Layer 8 of a small transformer language model trained on English Wikipedia (12 layers, counted from 0, width 128). Numbers have three digits each and are written without spaces.
A neuron's activation on a vector x is SiLU(gate . x) times (in . x), where the dot is the dot product.
The model reads these tokens: ", " "T" "enn" "es" "se" "e" "-" "based " "build" "er " "W" "all" "ace " "E" ". " "John" "son " "des" "ig" "ned " "the "

The vector x that enters this layer's MLP at each token. A number n stands for (n - 500) times 0.015.
0 ", ": 518523520449387603522549354445436697555567498383417410626533542532451479497502509535533502585473533480491460378541521491438483495715429529393687497447464455315599505509419516416518539514585362315440422561445513557428454520436513501628404439494201535539549370438459412536475549456499573510450500399550492439482485434473547610316554406558537570521501490599382392525421538501586499406606
1 "T": 473546517436540516509437499424430639473485434491497469557415466596450545495529655630557428510485457622468501602433424505466464570884380449586605509371427452450493537530590630384500511565509597499602626502397570540496499522502469432482340467529452624480447492415372566522376563373379490498530457541397474367518521607503541391542508533530461478535389498531467588531553484490559567456577
2 "enn": 388467361322409513486479558363555435486482276634460631415459588360367670451445499537482591626285521520518431629570451414408523639703582519555615486326398555567512573444429508488507626503444593532488481560489531596474609436504504427595439499453376432495558487355490521661422457501539558552430570698479404394550504511467611461475496387633639439474458420531416540559542690452545413446628
3 "es": 419467451350430539595493539544555395458447492512339431480469611642533569486574575565545497458368570614548514463334347551550527504615517481689597374385649559397600621477297425474546530494622482798524683524522589517467610535469612561451391445453548329456484468515595433540420561487491483600489563535366442576453464380464585502364561308402566542543318482626441563601502415401577483439634
4 "se": 331412277446351554581588598551398429450548561553365343478481555515555406550446477415553627639480554448505479591368338619534496567566427494612645517437601615566573544469450462487674517579667412641449510557525447586559569397394462449353378456587510503528605436545497593604364440406469398497469656547411374530565417433293515405334474554525564648483440410537527449507544527364497581399516
5 "e": 562572443440362521551588359466530507414536606641471430520451650360517408511433587692433511468466463510520510499298427563673443507623420514656574367343514456474534596462522454481588472494774562673472442504486337554557519541396508461425430465473564496570508347496528566496490593412436433504494656474278376471581369377411464459374476589527458357436455367568568578474491427387421581324531
6 "-": 544534412375404536575440358430415459409542560658437443667411462323465446489487608593545495603532468465503485507396513567569517546744425500655644497552469462387422497540462604469406556459668420570452495546579493587596498347544611465468419449500444528572487365562450393469474518311460530564471586385403477549574449501515449435273427569434485522526503501576467445521550600393381542435417
7 "based ": 581502458421448559555502393410424448452459613546438415742442516422471615488516538506567450475532551414485380594445575543406519642644392470629614410418510398334438536540598595415509643613569470492378439539382493528505483393465526383519524498506200563418464337469407518481402519554423599467493478417373508383496466367537511410487551544484456435388458541541337434472554451293419457458531
8 "build": 524468489378394603465428365450512460461395582467365611486557568651421540439415541609666459491451559466435357718502468447418491547663484377726468392409498455455433446438453438485464607612537535576440478502579656538530479307466357464676396358588545419498469351432338526620371584479450436449382634559553547370573525441461442534455580578551546345468452476555303453552601568401479534573562
9 "er ": 503483407339564641524519384394475462559467381480457423648537588505407489521533537615513442493555467519375393523426494417388468463699413477658687400413428508276498491523496445474416534496580394381518482544465555546459473541472424459533424487444252431438555340464420316472398534583495523482467535434430483425535392376539470610362509569537618433452435459569484400567593558439497476412476
10 "W": 494562525365496493582516484363457653457482436591442490471520499548409597536521600623436439540375497551420368599440443625501446624876367497595510495323430484411439497467514536441520612566624558550496566503486623554553527562424423444510477436572381549517448473481341567528404495458440537433505554443556563416541548514488567388498410527582568482566497480422429582472497533575475510579640
11 "all": 360533416311462546543531490426356536554443432581512541560511515380435718383500516594490513660480615456506449484485434543458485490743513507616608456358482426516475517402438643497583545475558689697368505669511531415532572415576596499579519464499554571480365474364521541657504489502570552523383523566327442344580457430395541516519546536458527294514449358467361504679487453383543549434509
12 "ace ": 606536438461490533416486383316410479627475408588428441746567487415512677528494519606475491483494550428395379574370446510447420498623308449644600424380470579297483565521516490432494606526644503629482539557565427636556492519633546398503473442499329397510604458442452395612444488521502588469479504448353479388587430474576465424361548541592519476457431484499431482435475568347551518422541
13 "E": 561596458428581631537470462505416525511576464449467450492590508589558520448588568537615516498461542508473375526456488636550363559796358493665498433332299528458489570449467600519556583456541561624407534453519663444571496347537468420539431514609375528492436341465418632486365606402532549495539623365504475489647505461520409411483450588503481469475519576389359462439407516523369506531641
14 ". ": 574584643310416562450427360518310587435488423498462538474669412431582656472376543722536535518452455483429547559428463421452544557702345464562560507506513498369500508461335642476579504467549566533360538482454556676591489432668457389570544488485394547467439361608406468536420562619541550643461539489415472457440461498551299420366484460511572433399489364494454439465456573426496509426452
15 "John": 400567532402385459420567416342461482488353463599434387471460486611540530513325512696524519396421439543596494665454544564583449615696506424561569518307456421421551548450525547464499508550568589578484588503435571500552596387563407362466472429503370640483512377356482553688200600432556460489441575484420374395593498512479586484404494457615515564557479482622560436491566490569379578531684
16 "son ": 550561406395395583495529305310441463482422446541481414585500593508561627514492462584509542444486550433458474511399484406434455671680384469693641515395470478267487572562419577480455487517685457487475532560459436521512470451570535504508505520483325522437544357531495414665399582542529600512431607542415516389599373421519555517338494546561513515466503502573443467435521569399537542463432
17 "des": 404395510327392600563394495395400544460293641494482363659531546513429472494467454424649462473502669485648547509504586415539422560617390553676488358353488388388427478444393453530604540530586476506438482453480612531474522450535482436484447576469606364459452331522402541496297545429588438424519770420569460427562428658597506484436422578484539593602487509494315460620428474558455475576625
18 "ig": 350554434428444552564472521458402569633534508438586326473400617164475409563478411473471636440450663540521552597426524520563528403443440472575605423524636321453547520322620567495579558493497595723367617489482559496592506515414445396244607424504486540643478308394533453517415518443498498463402690418480423472443567447441421552368512664632434603431512458362514606486587464532473516443423
19 "ned ": 575513492457444547594397492501483491605449639428381474636329546349497434449621446521605558641450455570443402457518483605374486532605332313520581459485467362336528401551438529400473574524504440367520461465426471468414474508522420416525497430597182492449569364576456389612488545609411473400493569441458486392448368545442433567330557547568505498406458535507304570538516462507523509483584
20 "the ": 557615662450417502508423346463577490477474500354475472730389518476527410489546474674543494547453503451454403547425499576444491562501406382539649494441444430328432463418417578493461516632512434436460512543440482402513516463517525508537393476442021514451576428438480394561488606521493596458472523509504566412411517555502532501456487504468459498497484530515403504624447567478445552572589

Each question shows the input weights of one neuron of the MLP. A number n stands for (n - 500) times 0.0014.

n188 gate: 628434509579449619592602347361695604600598354289477561399512574480565430392636503467578518391433335420545465468421595503561561562477538621731546673636367617488610415413595373509500468609644500434673380543399352439535434515556649533509593552550555538470467617413680465615512414402635464503509573311425422479551509348455529602565559348446494530339544536581350491637663402476652705301594
n188 in: 557530328556646372460478535449561594473537464636397453293445506545627497483519505437569506640438486517426534522506536444575530565544481575602441449475441374453519394521659497399299489303698372409278475691517548494460412558391480437537405517531547450531659426416331364555433270415469426704556451617396719570438514581433506643478418582471551503525503365414379706464678528607645528448413
On which three tokens does it fire most, strongest first? 16 "son ", 9 "er ", 0 ", "

n294 gate: 540541461500546670560444421388405594584618514511405539368406562559534673458423443594354606332503573494384565508575407436558536478424403467465638696418686547475461430308599349633412584450554305517472567505610531511427668609453522622531572334602522528511642620673443545544614658533475694458419457409535506640614563674465525534492483336486654503593520546616620344425420480503494588475701
n294 in: 542270491354461479399491574417518306606432392577477320622526509368533465547480628638632383568494512441390385416544652625500358406426503381543497571518458488354558559492565350306480438591623589638309403446541512427426536364614541390435366677470552430568500521267640559581488399431538476302520430593397384382483460372601438623582619566491397663471506400512547707556704453550455514696415
Which token does this neuron like most? 12 "ace "

n146 gate: 543529513442514586513540500441582511526546445632643445521424631492733500571313644568574558559572337495465495278370573411743542388451534500401758548607398691378482473475659416429434551585516454584535667603539516590441459503713590540535455376540516444586578446434510436456503314492543522318429566460518534593582479431563529381528626593481492497424492342521449466648416503535470566537548
n146 in: 473633460428579364351356553637489609581476497638516534445613478655624653622365443505538620441393390546378503450495348525550394505658661489586582457414473535567360596533449413561559462631475524694508471368455457550487571582425351400344463661419592561457359448448617621468497405450589445484487392307383579503508445600492591636395541503365411492400607665455497547447407503338535500487500
On which token does it fire most, and how strongly? 5 "e", at about 5.6

n278 gate: 335556469475549436549315446669477625483540469468605548452531374403405389602396547610389514583486374520506460581415352536353520546442438559609443432707443622423486721465532517582486560469427653555748440464528394678342500588392494344491500683477430557621425718523564577503534445349434471368664553376489610452494494535557406407500543472447511529480523415424529531622590638374454275615245
n278 in: 404559588497523381656361434408401590494491293442452497359733529543471526412548591506281636460400543388465471520315494488610427543494399407462407471494370548526562602481604374656574480574518454238480429572480512528483442608340497674463574596512278560494607535500436626562517411436563584362670506345497446354586391462557500509549411687556351509749486541537397511460576655445572607469358
On which three tokens does it fire most, strongest first? 10 "W", 1 "T", 3 "es"

n47 gate: 590432549450373559497511613542393474559413313407406409500454681508651489577489503557614506506572517416525350301666500613533549550433407639420515600466332511470563351463368432363579455456622497540517365468678447283545477474453517424433613585411451409492464738460492592435470536611503404614574532374576500450473435649513500297473562608437450444419611739371392438428407665500654596440387
n47 in: 468530564331494345362494429472576450533494528466511612539606460599463395522511503454549351412313463543486543467537400332638408500522506336629491307340420449520615506527526380465449665460561549540775590651416574531702540544508354379494503427429464537537443486433497466561548537533477670335463339492527598548437599345554497598622363575410560397342591291668741359421441409463414536369424
Which token does this neuron like most? 12 "ace "

n235 gate: 552613463335505399547527419493542525580500502599531460579594638491547511388436541489507460547381580444388409435498513555564439431537507626514549575353393471425627502452572607639614404482441552505516617547402493515449482514504496487449592548529380524572462480502515634626705444498400588596352557537591568582419563511641533554532502435610571464463496404603536476469425471525426528363438
n235 in: 628502567510533536487440468424365534444353497500475603520331431520518520590443569588531374412558444503449411681530463445455537614475500584503508305414416606460557580534388589586423302371484439485349528436488475528457574453624515462426495430594445520329480518490620452351535490624543418604420299460409415384588480490562477515323487446352614383446571586435546394505298406442492418455339
Which token does this neuron like most? 14 ". "

n316 gate: 446576456428437403469506404539456421432618478401701483415514441570539609483494603338397592578620385548472629574447557299528530520519486459569565452568483550347547692436446539491417812326597511531444525701500342602584517408570661548593625561545385444441466626621381556585425378401520529661506353373617492576470495410582674534645483407382579486590673486489338456539497528469653630451414
n316 in: 455413541539435390551578369469483497570638320579569503451549506392534369486302516432434564369405388494452598675481421419674698715543519341595435533393390550511497431484649464523497444609574655438600628492393545445458466420481378387520414734480462367494500443417541492437533300459500409396675385555503539486581329376466475571554517497420438388549598483682450437650409671427328415473617
Its two highest activations, in order, are on tokens 2 "enn", 16 "son "

n317 gate: 455555591550609620476406689649550565465521512377417547520675524414437515624564500572424418622660530423410684451553514574726506592535526544595413458366404500636512234593632509479664575509336293419284544385582554482655560339467444416479476529264660544461707557421532539494565527573441542551415598441418477577557419705472571690358506512482666628483453339638542517506453375369500342529447
n317 in: 589517471555709563467529488630372531423518491363404491402532447523574456576535531527638442515462447600328686552468457546608419529440529416536299312462402512477552585508521361751573521606464494638342547432317444427550583452280544518450477465621500441539661287434403340359439470575597233364351527361480465485494446649280529563430482600494453405422741624456471451442387462453669500434328
Which token does this neuron like most? 4 "se"

n266 gate: 576546395481662544462547425603571487297519528538655441515488597615525662559478597484596550578463534534560416491441360717580497425503500580481484603692553478593528516636522325548411459519465223570668624600635434574641617302640475465726491497572454456538468554436497538408494333643344440362364548275692746594515378577314400395344560470693362299677522580491369534500506597575390432372547
n266 in: 530429417422544344724497597488555473621374526438425517377683579294512651309405463467589488535430430494574576611486463376445388485506629503542690547477353410459540512561594374542569503549619453405480381429382491514289680637448610471418512385465437715665521408667376532566636368600485461538540497448320632576660554335467439615606544378581520523491369494534529463613624620342356566409633
Which token does this neuron like most? 4 "se"

n208 gate: 407526302453455500592430518597395518471615421548620503373349488594586494477605377515295453568253479476518382569559598329340506344352396529378435476429533444418561567357776431464407426632563432518588482489535411366666604533482398524485374575666436521375396446479417615457535533517415506417427615579466477447554425467486303700593423517334748651552497654689591385415453518494417459413362
n208 in: 317476478459444475551348685294371344492411511419586503606530486470559278486399441528455563389387614609337603557541533408484694525583462584632497614422508541687522547453399443474423386550491497444409260548579478514692562477492453522545585596461413406427497542457610455440483346489419548453530640379682662370538511322458381601362525476380428575554542634566533546544456441461649396606392
On which three tokens does it fire most, strongest first? 18 "ig", 4 "se", 9 "er "

n312 gate: 486500703385537435581580448667715506519533684461608448552486494547567721511702420472534376625431447444545356590453665373563440470304590399400305417408589431607588426484388527560505511650503422630608503656525425489489402412511486573592442396489546494635508531389460375554646620286642477441475520560503582464471505514474464449380576424469469377584345455568497638365547587480338437451481
n312 in: 519433659366460430404658354593492506390497453436434651484565481313561621620450508409411453608437569527548548554532477330453466423405422505424439349641431350610630442523527412554457524466422524532540579536565489380678489268418508481516390630407562468449484465606467380604505676474571573537573658539355474394444454661482526543718479451381645391405547589602524420571523412537463529371497
Which token does this neuron like most? 8 "build"

n281 gate: 637550305543558281585390579362631444311527663669492457423444565535326559422415427475597406648538421457560443627487518522324407500356572537642455573592427406497452452621405500428531652562417533538468519505516462580603369392592449443381559460435479562459407525500660345410384555614562343622449581431656425567539595461587457505554443471506470345468435351401432418680500470549609471519511
n281 in: 573440558227590500545561448550536285662266560514332426303391653456508492506621465573517508594428648425542506563533625419563478561473500516715415464433525544370437450492500489709537531444506438613287530411426561484573582665406563579567541651567554450407478590500392517527315556448522534447415434533587368525586322511561636365471466446332414517695442469538453519663612469539458415413500
On which three tokens does it fire most, strongest first? 8 "build", 17 "des", 2 "enn"

n88 gate: 497428632500486432490626699658483493575574351683460483336497406393675433480230280435613264707283332423273567539833520490440609580536523467607549457335513497397467433427298477414315450540637466384397553380460604675480473548357447585493530569375559403463534364514626507356680483768587541500510569556529563470516546507538560415766456321586453476497593538615590418540665557655378382467304
n88 in: 426444752481345452694307427449576633620580513500595503259394462443490621462525614578529519357398369788526609622513621394614387554500644644411473548439381529351415544494416444615497570411396609532589440361704490727529432373395623552583547541474441443394610669546515731487538664400586490455484454330452475366512512484461688519604532426490580481460449386399376568693516676859558456562532
Which token does this neuron like most? 2 "enn"

n144 gate: 506588575552645553488349555503416384426573633515520520325595418535726418433414565518503257401622322582441515652491506527641621459562474491440659383541568567514388523522494377776458509322482521444529439542557433543362751661500572473523512474662537544594529328329537321534439553446579655521320494379409442576469554446511561583472415577452701570434509255437523415596635462573497560671448
n144 in: 450598605576508379594524483467527381571631457525568575637471522495514489603546679547628443582636503519651508524495489579540436454450648709559537571388618619462586392402495476438526325514500492578636581532607459627604423598568543423459497355505495359511563700363548338481454665513391619495438469505407524359497670393521416481711560426601413456567560427575549364376481629412467634620717
Which token does this neuron like most? 15 "John"